Layer 5 of a small transformer language model trained on English Wikipedia (13 layers, counted from 0, width 96).
A neuron's activation on a vector x is GELU(gate . x) times (in . x), where the dot is the dot product.

Input weights of the MLP neurons that the questions are about. A number n stands for n times 0.0065.
n13 gate: -6 1 -22 58 -17 4 8 4 20 26 64 -12 29 1 -25 2 -22 -20 -35 -27 -13 8 -61 -30 33 14 -13 -3 23 -6 51 3 36 5 17 16 -9 -19 -16 9 -29 -11 6 1 -26 28 -67 19 -13 17 6 0 -20 -6 0 -25 -1 -7 -15 -32 43 -18 -13 56 2 -70 -21 42 -12 57 1 -11 -26 -2 6 11 -17 1 28 10 -31 -28 21 -13 -29 59 14 -41 28 17 2 11 -68 -22 58 -13
n54 gate: -13 13 3 -54 -9 38 -10 10 -7 10 -23 -15 4 -17 18 -10 0 2 14 28 -29 3 6 -8 -15 -34 -3 74 10 -13 -19 18 -39 13 5 3 37 -3 -4 10 -11 -49 -31 -10 52 -13 2 14 -10 22 -21 -10 16 14 22 40 5 19 -3 36 2 13 -3 -14 23 30 -9 -3 -4 6 36 31 -38 -39 -9 18 -17 7 27 14 3 0 -4 31 -19 -1 2 -31 -3 -9 17 -53 48 1 -23 -43
n59 gate: -19 -12 -12 -25 -16 -25 -1 8 -14 47 -51 26 8 16 -5 21 -34 -8 -9 -2 49 20 -14 -49 -14 -33 4 18 -5 -23 -93 5 -40 -3 -2 23 32 -25 4 7 -21 6 36 -9 21 -20 -14 6 3 12 7 46 50 2 5 -27 12 -3 28 19 -19 -2 1 -5 -6 6 -20 -39 14 13 -12 24 34 -39 -42 2 28 -31 -38 26 -2 -11 -47 15 -4 31 -1 -50 -12 -15 41 6 -40 -2 7 -22
n68 gate: 14 47 13 -15 29 -29 -36 -8 -12 27 11 47 -38 -48 -13 0 -40 -4 25 38 16 26 26 -51 47 25 -29 -6 -13 -4 -17 9 15 -2 21 20 12 -3 29 -32 72 25 -1 39 -51 -31 -51 15 -19 -9 -18 -12 40 -3 13 -38 21 -32 38 21 -75 8 5 25 6 10 33 24 6 -15 -2 23 19 -21 21 8 -50 -64 0 48 -35 16 1 -20 -23 6 28 33 -14 22 -6 -19 -31 25 7 21
n69 gate: 54 25 -42 -8 53 12 -8 -11 -31 -7 35 2 -5 31 -12 -4 16 20 7 -18 -19 -11 7 -15 -64 4 73 -11 -7 12 22 -2 -36 -2 10 -20 2 52 -10 23 14 -13 -2 -57 61 40 -22 13 16 24 -15 -13 42 44 -15 -30 29 -6 -19 17 -8 5 15 26 -38 -18 21 67 48 51 -15 -37 -15 60 16 2 -11 -37 1 -7 -38 25 10 5 -28 31 30 -19 4 5 26 16 14 0 25 -17
n71 gate: -4 29 13 13 -32 8 33 -16 17 -39 -12 -11 4 -28 10 52 -3 25 -44 21 -2 50 6 -1 6 34 -20 -24 8 -31 -2 14 -12 8 -1 -1 -29 -7 53 -35 -30 -25 -9 14 48 -2 -31 21 -7 9 -29 -32 -6 -10 26 4 -59 -44 56 -6 -35 -22 -22 28 -11 -31 43 -7 46 15 -61 -56 -33 -27 24 19 -22 -38 11 -38 29 42 27 -10 -13 -25 -7 -5 -57 13 2 52 -10 25 26 4
n76 gate: 31 45 23 12 -29 16 4 -21 -38 -26 41 15 -2 -18 -16 -41 15 -10 -70 7 -59 6 10 -16 -23 1 -46 8 17 -11 -11 14 83 -2 23 -51 17 -2 -4 -6 8 8 -2 -24 -19 38 23 -7 -38 11 26 -2 -25 -12 -16 39 6 15 -9 0 48 -7 20 58 9 -16 -29 -2 -37 19 26 45 -21 46 33 -12 -2 62 4 10 18 7 7 41 -11 17 3 -15 -14 -34 -34 -17 -9 19 -7 18
n77 gate: 7 25 -8 23 -4 21 5 -27 -19 -2 -11 9 2 27 9 10 -25 54 33 -7 -12 13 33 -5 38 33 27 -25 -5 2 -6 36 -26 -8 -9 61 40 -17 -14 -52 -30 48 23 26 26 19 3 -5 20 -8 -23 2 16 -30 -26 -42 -5 -31 22 45 2 -20 -67 28 -32 -16 4 3 -18 34 35 41 21 4 -14 -15 36 -6 6 26 15 28 -18 21 47 38 17 -4 5 5 41 -40 4 -2 -12 4
n82 gate: -33 2 17 -40 -7 6 41 -13 -12 14 -24 20 -17 28 -6 -24 -28 10 -31 -7 -62 47 -10 -12 54 7 0 18 -3 10 -11 -58 -43 -41 27 42 -26 59 -13 24 2 -18 26 -4 7 2 -7 21 8 5 18 -16 -28 -38 32 29 6 -13 11 -15 1 -30 45 13 29 2 -11 43 -2 -21 3 -10 22 -25 31 -15 -36 -49 1 -21 -21 25 28 -35 9 -43 -4 -13 -32 -26 -41 33 67 2 -6 39
n89 gate: -11 8 64 5 16 24 -35 2 -2 -9 1 -5 -46 -10 5 76 -25 17 28 -29 -3 -10 -17 17 11 -23 -2 -6 -9 -12 1 44 35 -65 -44 16 -17 50 -33 -11 16 11 -45 0 14 -14 3 34 1 89 -3 -35 -8 22 -12 -34 7 18 -22 29 25 41 17 -15 -22 -26 -36 1 -33 2 67 -19 -16 -3 7 -9 -26 -14 23 22 32 4 -33 41 3 28 22 -19 -54 2 7 4 19 -11 -15 -1
n95 gate: 25 -11 -48 -13 16 -25 -52 -17 -2 -63 -48 94 17 -25 5 -21 -80 -9 12 28 27 42 -3 41 21 -4 -25 16 27 -7 18 34 -15 30 -7 -6 49 -39 -35 -20 28 32 25 -16 -19 10 22 -35 51 13 -34 30 34 28 8 8 -5 -6 -28 14 -27 -36 17 18 -38 -10 -20 18 -9 -13 -56 -10 -19 -20 24 -11 3 -6 13 43 -27 15 -50 -12 -2 7 22 -50 46 30 18 -17 -22 -23 38 27
n98 gate: 24 25 43 -29 43 -8 -27 93 34 39 -26 -4 -19 29 -44 -2 43 10 4 1 14 5 15 7 -20 36 -26 -18 34 -50 9 -2 -41 21 -32 12 -7 12 -26 6 6 -2 -32 -55 -18 36 -7 -42 31 -20 27 24 20 13 -53 2 36 13 -17 9 14 7 13 -30 12 2 29 32 -11 2 13 15 54 8 9 -21 8 -19 -2 2 -29 28 -8 8 -7 26 17 -19 -16 -9 -33 16 0 -32 20 7
n109 gate: 4 1 -41 -2 -40 -44 15 -4 -12 15 3 5 -27 -55 35 -13 -11 -19 -51 -1 8 -8 18 -38 3 -13 -38 12 -9 17 41 -6 33 -40 27 37 -5 -34 7 -20 -20 69 50 -17 34 11 -10 -11 -44 1 36 -24 82 16 34 10 -3 -26 40 -13 29 -33 -59 -45 15 2 56 4 -11 -36 7 20 11 -25 -11 4 22 -44 -16 11 -4 -34 -18 20 42 -2 -60 -24 59 -35 2 -26 45 -27 20 -30
n114 gate: -17 46 22 20 42 -64 -20 -6 -12 27 4 12 -2 -3 42 -19 8 10 -29 20 -54 -8 0 -5 -8 -75 -7 -53 39 46 6 0 -35 -22 42 -1 52 -1 -40 10 42 14 -24 -30 35 6 30 -13 -17 22 -29 6 -9 -26 6 -13 -7 74 2 16 36 -4 -35 -20 16 2 -16 -28 19 -20 -22 48 15 2 -4 -16 15 10 -31 -25 -14 8 6 39 6 -10 -43 0 -20 9 14 -30 10 19 28 46
n127 gate: -4 15 -9 14 -38 -26 -21 -5 33 4 -10 -36 -9 -3 11 -33 -4 13 33 -20 0 -30 -6 -23 -45 -43 -3 15 -28 17 -3 18 -40 -13 54 -14 10 -4 -37 -15 -28 4 -26 8 11 -4 4 -23 21 0 -30 -21 4 -20 -3 18 -78 -34 17 23 65 54 -19 19 -32 -19 29 -42 13 6 3 -23 -33 19 -7 1 20 -21 13 -11 -33 -9 -14 29 22 25 -40 4 -7 -24 -37 -11 -4 16 1 21
n136 gate: 52 11 -41 14 -8 -54 19 -49 22 -8 -12 24 45 -16 -32 6 10 14 41 -2 -22 -6 2 21 7 -15 -14 -33 1 -6 -11 34 -41 4 -19 24 -45 28 -10 60 81 62 3 -31 -29 30 7 21 -23 -12 35 18 32 26 9 19 5 50 20 6 17 -38 -23 -42 -4 20 -3 -44 -27 -10 -1 21 28 15 -26 -22 -2 16 -38 -20 -17 -1 29 -26 -24 23 26 16 27 -14 14 -17 -43 54 -27 -4
n151 gate: -21 -3 18 -4 19 28 -51 -23 -11 -28 2 -1 -48 -16 -35 -44 3 -19 13 -20 9 -19 -21 23 3 65 -8 -21 26 0 24 35 18 -14 21 1 -20 37 10 -19 -27 7 -18 17 27 -2 -13 -16 0 -37 -7 -25 30 -22 -35 32 0 8 12 39 -13 -77 8 28 49 -4 -14 -49 -21 -19 4 -34 20 40 17 -2 -83 -42 9 20 -29 12 86 7 26 9 22 38 3 2 -11 19 -26 -3 36 -22
n155 gate: 26 -4 24 18 -21 -33 21 43 -48 16 24 -21 -3 -16 43 -41 -25 -42 -5 38 1 42 53 -11 -22 -37 -15 -39 -16 24 -34 -35 14 26 0 -27 22 -6 -29 39 43 14 -16 -7 -20 -51 -65 -12 -24 51 -41 24 -18 -26 -31 -7 38 -23 -28 33 -13 3 14 -23 -1 23 -8 2 -1 -38 18 -29 -2 -17 -37 17 5 -4 -9 -16 4 -20 7 -17 -35 34 17 -7 11 17 -3 2 -12 -43 7 -40
n13 in: 10 12 61 -43 -5 43 -47 -25 18 -23 3 3 -7 -1 -1 -52 14 -23 -8 -45 -4 -10 39 46 14 28 -8 -1 12 19 17 39 4 9 -44 28 -24 -19 16 39 -24 -50 -2 -18 4 2 -42 -38 1 21 -30 -18 -26 -10 -25 22 -36 8 5 -9 40 -52 19 19 16 15 -13 56 46 6 -23 -18 17 -6 -46 -28 0 30 -3 5 -14 27 -24 16 -40 -38 -13 -50 62 18 -33 -23 -17 -53 28 -5
n54 in: -15 -2 13 -3 -21 33 8 0 28 8 -11 6 35 5 -33 -14 14 -25 -32 24 10 3 -8 24 -16 3 49 40 -40 -30 -28 -19 5 -16 51 -8 16 37 24 -4 15 -20 -30 33 17 -27 -8 -21 -16 3 4 24 -21 -22 30 8 -56 15 19 -5 -25 -19 -8 -14 11 65 36 53 -18 -4 43 3 -8 -37 -19 -17 4 -35 -39 39 -8 -17 12 36 33 -1 30 -16 23 -28 -9 3 39 49 5 -30
n59 in: -27 -55 21 -11 -26 -8 2 -8 -1 16 -10 -8 -62 24 -24 21 2 -17 -13 -32 23 7 8 -52 0 -21 -19 34 -56 40 18 49 35 -29 9 7 -14 0 2 7 -14 12 -4 -14 -28 -24 70 -13 -67 27 36 10 68 9 -9 2 -32 23 17 -8 -2 -7 -62 21 -16 -26 -31 -5 10 10 4 -22 -29 27 -48 1 40 25 11 59 -49 -39 -24 -20 -39 -51 -74 20 36 30 8 4 -5 45 -37 6
n68 in: 1 25 13 2 -7 -23 -50 -1 -28 -17 10 34 -14 -43 15 8 8 -11 27 -10 -23 25 61 -20 -11 -21 8 -18 -2 8 -21 10 39 -22 50 14 0 5 27 -3 32 -19 15 50 14 3 -7 42 18 48 2 31 20 12 -1 -7 8 -16 -44 31 -29 -17 3 7 -1 0 32 -1 -54 -34 4 55 47 -6 -3 50 9 -10 40 -42 47 6 2 19 54 -5 33 8 -14 -27 -61 -21 69 12 23 -5
n69 in: -6 -40 68 22 48 -34 -25 -19 29 -40 -27 21 14 -34 3 3 31 55 6 62 -25 40 -18 40 -13 -46 0 -31 -53 -8 -45 -17 -32 2 21 -16 -35 -4 -29 -47 27 46 17 39 2 25 32 -18 -11 -1 -16 10 -1 5 -46 -22 9 -1 -7 20 -4 16 20 -28 -10 -13 -9 9 1 -1 -34 -27 -35 -2 -4 7 -32 -4 -5 -13 24 -35 -23 39 71 -39 -34 -5 -5 17 5 -8 -30 35 -45 -60
n71 in: 28 -1 18 15 64 -37 -16 36 -34 1 5 -28 -5 2 -43 -5 -44 17 -43 -37 17 -36 -7 -20 -28 63 -10 21 31 46 -21 -1 12 8 -8 -7 -39 10 -2 -29 46 -39 -27 44 15 -52 -10 -9 -55 -23 -24 20 -21 -23 -14 -31 33 -36 28 27 -24 11 16 -68 -1 -25 -2 23 6 -16 1 0 21 -53 49 -9 -30 -6 10 -39 -13 -25 13 10 35 38 49 11 44 3 28 -37 -68 -27 45 12
n76 in: 25 -5 28 11 23 -63 16 9 32 30 14 -28 2 -27 -48 -9 -16 -24 -42 9 -10 -18 -36 4 8 6 28 24 1 34 -25 29 1 26 -6 17 -33 30 -12 8 16 27 54 -29 23 -2 32 64 11 4 49 23 -48 14 17 19 17 -53 -34 -10 8 -16 -52 -26 14 -6 -15 3 16 50 -26 2 18 21 22 13 14 -49 -20 10 -23 -25 -11 -16 -22 -8 11 11 2 -35 14 -26 27 -14 57 -19
n77 in: 15 34 -23 9 -3 25 -14 12 -12 -18 -13 -2 42 21 -4 -10 -5 -7 -25 26 25 23 28 20 19 5 -19 -1 37 -9 -36 9 35 32 -1 -35 11 -34 6 42 -7 -7 -15 -18 22 10 -32 16 0 40 40 25 -4 0 -49 -48 30 -8 31 32 -45 37 17 -17 29 32 -5 -27 -6 9 -1 24 -62 34 33 13 -25 -33 -19 1 -1 22 -24 -23 -6 26 -10 -15 33 -14 40 27 -57 -21 23 -21
n82 in: -18 1 12 -48 -22 -7 58 39 -1 -11 -33 20 19 16 28 -1 -11 -74 -31 42 29 18 8 36 -65 33 29 88 21 31 -19 43 -21 -3 -6 23 -40 39 2 -6 52 -35 -43 -20 -25 12 -52 -50 39 -44 -5 -18 -13 1 3 6 19 -31 -31 -3 7 16 15 -19 13 -22 -28 23 41 18 -8 -34 18 26 18 33 14 2 -31 -22 5 -13 22 9 6 3 29 9 -11 -26 -28 -8 -26 15 -26 6
n89 in: -1 -30 16 8 45 -34 59 -12 41 -43 12 -18 16 12 29 4 40 51 -20 -32 -31 46 20 10 50 53 -5 20 16 25 -11 44 16 37 -20 37 -9 -1 0 24 10 -34 -37 1 -37 -6 -4 -20 20 18 -52 45 15 -12 34 -7 3 -1 -27 24 -36 -21 33 41 -26 37 16 -18 -4 35 0 -18 -21 5 -24 -43 -18 -34 -45 25 0 -3 -32 -2 2 42 30 61 11 28 -36 -50 15 -83 12 -14
n95 in: -29 5 14 24 47 -13 19 17 27 25 -2 -28 3 5 31 29 44 13 -64 -20 27 -9 25 6 -8 -39 -33 22 -7 34 -14 14 4 9 39 37 38 28 20 -18 -5 35 29 31 15 28 -44 -19 -32 13 23 -3 -15 -34 17 23 0 7 3 34 69 -26 12 -27 27 54 11 23 3 -38 58 -74 -10 -76 -23 -13 -25 10 47 -20 -4 -4 8 30 -31 -25 15 49 -4 3 -15 -60 23 5 -41 20
n98 in: 10 -17 19 -17 9 -46 30 7 36 4 40 25 5 -26 -7 -20 2 -35 31 -15 -26 9 3 29 -5 -5 47 11 9 -26 9 2 -9 25 -13 -23 31 24 -14 -1 -75 -18 11 -2 -22 27 20 -15 25 -6 -2 13 -50 11 -89 8 -26 8 11 -7 -29 84 -27 20 -22 17 -6 -3 38 5 8 -23 23 22 -1 -7 -4 31 21 -11 -46 -6 -4 7 -7 -15 12 -19 -9 14 25 61 16 34 -35 1
n109 in: 30 28 -5 13 30 -38 -26 25 -24 11 -37 33 47 17 -66 -47 -4 -41 18 43 -36 -73 33 -5 -4 -7 19 -8 -55 -1 4 9 -62 -32 -25 -14 -10 10 -20 3 31 -30 40 41 -26 12 24 9 52 -23 -5 3 -27 -57 50 -4 -22 3 55 35 40 -23 33 -47 -6 -40 -15 -17 -14 15 -16 58 -15 16 58 41 -12 -35 -11 37 -18 -3 6 -20 -20 -13 6 16 24 -34 0 85 14 27 7 -32
n114 in: 25 -39 7 42 32 28 -8 9 -17 34 23 -2 -20 -38 5 -25 45 12 21 2 -17 -2 15 -16 6 -8 -36 33 -62 26 -23 -6 1 -11 -15 -26 23 4 -7 22 9 47 -35 1 9 -17 -52 -10 -29 29 -17 19 -2 -18 -9 -31 25 -1 -8 -9 -8 18 1 14 -42 2 -30 13 -27 -9 63 -2 10 24 4 6 73 -23 -10 4 -12 -2 18 -27 -3 35 38 80 -25 1 28 -10 28 -2 8 4
n127 in: 38 -9 13 22 -3 -13 34 -11 7 7 -17 -33 -19 8 -19 -34 40 -13 -33 -23 -28 -13 -26 29 -17 -2 -5 -15 2 -16 33 30 5 49 -20 7 12 12 20 -2 -1 60 -8 12 -4 37 34 -76 -51 -19 -17 21 30 4 20 -32 22 -13 7 31 8 -14 -23 24 -14 54 -24 3 -26 1 -27 -10 -41 13 49 2 -4 -3 8 14 -1 -36 5 8 12 -22 -36 4 0 36 -41 8 37 -42 34 -9
n136 in: 1 -22 31 4 10 54 -42 43 -45 7 8 6 14 -8 6 11 14 28 -22 35 -15 5 -15 23 35 -35 45 54 -14 -26 16 -60 0 20 -6 -9 53 -3 18 -18 -54 -32 -12 38 35 0 -32 -17 11 3 10 -81 -36 -2 -2 15 -5 -15 -16 -3 29 72 37 -29 3 -22 7 51 -14 -30 -24 21 -19 -19 -13 40 -33 -28 -27 54 -8 10 4 10 11 -26 9 -53 4 -9 -11 1 59 0 -46 -14
n151 in: -2 -2 -23 -4 65 -2 16 58 7 11 -19 -11 15 13 -24 -6 11 32 15 10 -36 6 52 27 -9 -54 -34 42 -10 -14 -5 -51 -13 9 -29 -16 23 15 -10 -14 -5 20 32 -8 -13 3 -27 47 51 9 21 11 -45 21 46 -17 54 15 -57 -16 14 35 20 -12 12 -31 15 -22 -2 -9 32 -10 -17 -19 5 -14 3 -7 43 -45 -16 -2 -39 -14 20 -46 -2 11 2 26 36 12 39 -20 -9 13
n155 in: -27 -6 -43 -7 29 -2 17 15 -55 -42 -13 -34 49 2 -33 47 14 -11 -42 -18 -18 -2 40 -18 -45 -6 -4 4 -30 -47 -36 -40 -27 0 2 -52 33 -8 -9 -3 -44 -6 -6 -15 22 -78 4 26 13 27 6 -4 -34 -17 5 -26 10 65 -21 26 -27 18 -12 11 -4 -4 9 43 27 -5 13 17 2 -3 -44 6 2 -28 22 -3 19 33 6 -8 17 16 16 -8 62 -33 8 27 43 14 -23 10

Each question shows a token from some text and the vector x that enters the MLP there. A number n stands for n times 0.043.

" re": 13 -5 22 -30 19 1 -11 -31 -15 24 6 -3 -31 39 -6 17 -13 -3 1 15 -8 -18 -8 17 -53 -4 -20 39 7 58 8 -1 -7 62 16 25 -7 -10 5 4 -7 -25 -26 -19 -20 14 20 -41 -30 12 -16 34 -26 -11 -18 -26 5 -12 35 -19 35 32 -23 -21 -1 15 -10 23 3 9 -9 11 7 -29 -15 -4 -7 0 7 -10 25 -13 -15 -35 -34 39 14 30 14 -8 -11 39 23 -36 11 6
Which neuron lights up most? n98

"E": 24 -43 -22 6 -35 -27 1 -32 -53 -13 52 8 -8 10 21 6 -28 18 -1 10 -30 5 -27 22 -4 -17 -18 13 -24 20 8 -55 -52 15 -10 2 -30 -11 2 17 -2 -16 8 27 -22 22 -1 4 11 49 -1 -7 -28 29 -31 -27 -10 20 5 25 24 2 18 -13 -10 5 7 11 -22 29 15 15 30 15 -41 4 -36 1 -23 16 -13 8 -21 6 23 0 12 40 -6 -2 -22 -4 19 13 3 -19
The two highest activations, in order: n136, n69

"e": -5 -32 2 -41 -5 6 -51 -9 -11 -10 14 -32 7 19 -15 23 7 13 30 9 -29 -39 -15 23 -67 -8 -1 36 -1 44 -1 -74 0 32 5 44 -19 11 -8 -24 12 -22 -29 3 -16 20 -16 10 6 -4 -9 12 -28 9 5 -36 37 1 17 -33 27 -16 -32 6 12 22 4 -8 -11 4 16 8 -2 -15 -6 -6 -4 26 18 11 23 -4 -11 -33 -15 -14 17 27 14 -8 10 4 15 -25 -1 2
Which neuron lights up most? n77

"o": -27 -14 38 -37 -23 -11 11 -16 -47 42 -1 -15 -8 -1 -6 -7 -7 -15 -10 -15 -34 20 -20 49 2 14 -25 15 9 20 -3 -55 -41 9 -10 17 -12 10 28 -19 4 -7 -15 45 -6 -18 1 2 -32 -19 -16 27 -46 48 -41 3 30 29 19 3 19 -20 -6 5 -13 -2 -15 3 -14 15 -6 21 -14 14 1 -23 -23 2 -21 -20 6 -8 0 -39 -25 12 24 15 38 -27 -8 -20 34 24 -13 0
Which neuron fires most, and how strongly? n82, at about 4.8

"ay": -6 -53 33 -14 7 18 -1 -4 -31 15 39 -21 -12 45 -2 17 2 -11 -29 -23 9 5 6 39 -14 11 -13 11 9 -5 -17 -43 -12 12 21 16 -7 -15 18 -17 -7 -39 15 -9 -27 -11 -7 -7 21 0 3 53 -19 31 -20 -42 -3 18 2 51 25 -7 4 7 -19 -25 26 -32 -33 -38 -13 6 -19 21 -25 1 12 36 -35 -14 -11 23 -1 -4 -15 5 12 46 18 23 29 -3 29 2 14 29
Which neuron lights up most? n155

"ian": 13 -16 18 -11 -46 26 -43 12 -30 -6 31 -41 -12 19 -6 23 -9 9 -4 9 -19 -24 5 29 -51 -13 -44 0 4 18 -6 -37 -29 25 -9 13 -22 -3 2 -8 -2 -11 -9 18 -19 -8 -19 -4 -11 23 19 30 -46 -16 -11 -29 23 2 4 -62 25 -56 -28 21 -12 -28 -9 28 -11 -3 0 -15 -22 -7 -25 2 7 -8 20 13 -9 -39 -1 4 -3 -19 17 36 -1 9 -4 -47 -12 19 -4 -18
The two highest activations, in order: n13, n155

"ate": 0 -19 18 0 -31 -22 -28 -17 -25 -1 26 -30 8 20 0 -3 40 -13 -1 -5 -18 18 -24 36 -38 -30 -14 44 0 17 9 -23 -30 33 1 3 -28 18 -10 -6 -7 4 -27 -2 -32 58 5 -1 -16 21 50 5 -13 12 9 -42 -16 11 -11 29 -25 -22 -33 -15 -13 14 12 -19 -33 4 3 1 -29 18 -16 -2 38 34 23 -13 -27 29 -38 -12 -14 -14 11 30 -2 -42 6 19 30 28 6 2
The three highest activations, in order: n127, n76, n114

"or": -19 -1 23 -18 -5 15 -68 12 -17 24 35 -26 16 39 -26 10 -11 6 -9 0 -18 42 -10 40 -59 34 -28 28 26 26 16 -26 -32 16 -1 -3 -7 -20 6 -22 -21 -16 -28 13 -28 19 9 0 -5 24 -16 -2 -30 31 -23 -37 41 3 -4 37 9 -38 -46 -8 14 -8 -18 25 3 -21 -2 -2 20 -9 -6 4 23 -5 -4 37 13 -35 -4 33 13 18 -6 26 14 8 -6 32 -9 13 4 -15
The two highest activations, in order: n13, n155

"ing": 7 8 13 -38 -18 -16 -55 -18 9 7 18 -13 -26 -7 -16 23 9 7 6 -1 -32 30 -3 24 -56 30 -2 20 -3 38 15 -37 -31 9 4 8 -17 -9 0 -9 -9 -21 -26 -6 -38 10 -33 21 -23 -10 -17 19 -20 -17 4 -47 21 0 0 25 0 -24 -34 9 -49 -11 16 -20 52 -7 1 -12 -14 -49 13 17 -9 28 14 26 -9 -13 -10 17 -9 -32 24 39 5 7 21 22 15 29 -6 -9
Which neuron lights up most? n71

"s": 0 -24 1 -42 0 6 -54 0 -3 13 20 -40 -19 -3 1 6 -13 20 17 24 -25 4 -24 13 -74 23 -6 50 -9 42 17 -26 -28 26 13 15 -17 -18 -6 -21 18 -57 -9 -18 -19 28 -2 -26 21 -6 -2 4 -19 11 -10 -50 12 1 6 -6 35 -4 -32 15 -27 8 52 -27 19 -31 0 3 -21 -1 -26 1 -4 11 25 13 10 -1 -26 -15 10 -19 3 22 9 16 9 2 15 17 -23 16
The two highest activations, in order: n69, n98

"ell": -20 -12 25 -32 -19 -15 -27 -20 -23 21 3 5 -5 45 -20 33 29 11 8 1 4 -12 3 35 -24 19 24 17 62 -23 -1 -27 -17 6 -5 -13 -35 5 22 -31 26 -24 18 13 -33 32 23 28 -16 35 24 17 -23 32 15 -37 -16 -12 -11 69 23 -10 -35 11 -11 13 23 -12 -21 -6 -6 13 -7 20 10 -11 -35 14 9 31 -4 23 -37 -19 -15 13 -4 53 3 -3 17 5 24 10 -14 0
Which neuron fires most, and how strongly? n89, at about 1.8

"ated": 26 -5 30 -25 9 -11 -33 3 2 11 11 -31 -10 -4 6 8 -11 -11 -40 19 -16 -8 -6 17 -68 -14 -11 40 11 11 23 -4 -19 3 -23 -15 -24 9 -46 -18 -26 2 -19 -7 10 41 -17 -9 21 27 22 1 6 -13 25 -40 28 -4 -4 24 -2 -38 -68 -12 -54 -8 13 -7 29 -21 24 18 -4 -53 24 -12 18 32 4 19 -3 3 -12 -43 2 3 21 25 20 -2 34 2 24 -4 -1 5
The three highest activations, in order: n114, n109, n95

"p": 7 -21 15 -32 -3 24 -7 -29 -45 49 44 -29 43 42 5 -3 1 31 15 19 -9 3 -27 22 -39 30 -14 56 32 41 6 -5 -17 18 -19 16 -19 3 1 -32 2 -23 17 25 -7 -15 10 -25 0 -48 0 9 -21 25 18 -18 -4 -17 26 35 37 2 13 7 -11 33 29 14 19 33 -3 -2 -6 -11 13 -11 -19 -9 32 32 4 -21 -2 -9 -21 -38 16 12 9 -7 -19 22 19 18 11 -6
Which neuron lights up most? n82

"se": -31 -23 -28 -63 -20 8 -28 -24 -12 -6 34 -20 -22 37 -8 11 -4 19 4 20 -13 -9 27 8 -69 11 -12 14 23 15 6 -56 -44 37 16 30 -13 8 -4 -13 12 -7 14 19 -23 27 26 -13 13 3 19 8 -4 21 -19 -30 17 11 21 40 25 9 -27 9 -3 36 -8 -15 10 16 0 21 5 -11 14 37 4 -5 2 -7 10 -1 -2 -45 -5 0 -2 30 -15 -41 -27 7 24 20 4 -10
Which neuron fires most, and how strongly? n82, at about 2.5

"erv": -20 -49 32 -11 -19 -1 -31 -14 3 -4 20 -44 -2 41 -20 3 50 4 -15 14 -17 -21 -35 39 -76 22 4 12 14 27 -4 -12 -32 40 -14 2 3 -34 -10 -9 12 -43 1 19 -13 2 22 -15 -2 39 38 43 -16 -15 2 -29 -4 -20 5 24 5 1 11 -5 6 -1 0 7 20 22 1 19 14 9 12 -4 9 -27 8 50 -4 -5 -44 -5 -2 -24 -10 2 31 -25 8 2 29 4 -26 23
Which neuron lights up most? n54

" to": -23 8 21 -34 -22 0 -50 -13 9 18 11 -21 9 10 3 22 -31 -8 13 -7 -5 7 -53 24 -51 4 -23 17 0 44 4 -33 -5 20 20 -7 21 20 -3 -33 -17 -24 7 10 -28 -4 16 -18 8 0 -4 10 -28 -24 -17 -51 31 -24 -1 14 31 10 -20 -10 -29 -14 39 4 -8 -26 -8 -23 -17 -26 -26 18 -13 28 0 28 -3 26 -21 -10 -16 6 38 21 37 -21 -19 4 10 -24 12 24
Which neuron lights up most? n95

"ince": -31 -25 12 -48 -12 6 -36 -16 3 -13 12 -22 21 -11 -16 14 5 34 1 6 20 2 -41 15 -10 -29 -48 23 24 24 -6 -29 -28 4 -1 28 -2 5 12 2 -26 15 -3 -6 -29 1 -15 20 -9 26 10 16 -41 13 -23 -32 22 -13 34 63 14 -30 -14 4 -32 10 39 -2 -22 -23 8 7 11 -18 -1 37 3 1 -6 43 -8 26 -11 -6 -33 -25 30 24 24 -26 29 9 39 10 -8 3
Which neuron fires most, and how strongly? n54, at about 1.8

"S": 11 7 -3 4 -22 -8 -23 -34 -37 -40 25 -43 -23 3 14 6 -60 45 -4 12 14 0 -41 22 -36 0 -19 28 -38 47 -5 -41 -29 7 18 4 16 -27 30 31 -8 -2 -6 41 -5 4 -12 -5 17 11 5 27 -20 -9 -36 -42 3 12 15 16 25 13 -11 4 0 -4 -8 -22 12 14 6 18 -23 21 -22 -6 -1 14 -14 32 -4 -21 -10 26 12 -13 12 17 27 11 13 -8 39 -4 -1 -14
Which neuron lights up most? n77

" te": 37 7 41 -11 -11 19 -7 -34 -18 -6 -7 -16 -32 -9 12 12 -9 18 -9 2 -44 -24 -10 43 -53 6 -24 22 8 6 11 -14 -36 51 12 1 -16 8 15 5 -5 -18 -6 22 -5 -2 -10 -35 -35 -16 -3 25 -35 -16 -20 -46 -2 -13 21 -26 49 -21 -7 0 -9 -13 -39 23 8 33 22 21 14 -13 -20 9 -18 -6 -9 -37 18 16 1 -7 -9 -26 15 19 16 15 9 0 15 26 45 38
The two highest activations, in order: n71, n114

"ity": 7 26 28 -24 -4 8 -57 -6 -9 -16 26 -35 -39 22 -19 24 18 1 13 18 -36 22 -2 23 -50 -8 -28 25 2 35 36 -11 -41 28 14 -17 -13 -18 6 1 -13 -35 -32 2 -37 17 -51 5 9 7 7 26 -20 23 -10 -35 14 -4 3 12 -3 -29 -59 1 -4 -13 21 10 23 9 -8 -10 -13 -23 -1 6 7 37 -8 31 -11 26 -28 15 5 -16 30 34 36 7 35 2 7 -16 1 -8
Which neuron lights up most? n13

" W": 15 -24 30 -24 -3 -1 -27 -28 -50 2 -17 1 -5 34 15 36 -20 12 35 -11 2 -18 -51 11 -19 -11 -24 36 20 53 -2 -37 -24 24 12 17 -9 -12 20 3 9 -29 -14 7 -19 13 14 2 16 19 17 7 -24 -7 -34 -19 -25 5 44 75 4 -8 19 14 -29 17 47 12 -6 3 -35 13 36 5 8 1 -22 -20 -24 9 -11 -3 3 9 5 -11 13 -3 29 -1 -12 -17 10 -43 11 23
Which neuron fires most, and how strongly? n68, at about 1.2

" E": 30 -31 5 -21 -19 -1 -14 -57 -48 -1 28 12 -8 10 27 17 -13 30 24 10 -37 -2 -21 10 -22 -19 -34 22 3 27 5 -34 -26 30 19 13 -20 4 14 -22 3 1 11 22 -19 22 -1 -25 19 27 12 6 -29 -25 -23 -34 14 7 3 36 23 -15 -16 4 7 18 10 25 -31 35 -18 22 31 -3 -41 0 -41 -10 -12 7 5 -4 -11 -6 25 -10 -4 38 9 -1 -51 -12 3 -7 24 -2
Which neuron lights up most? n68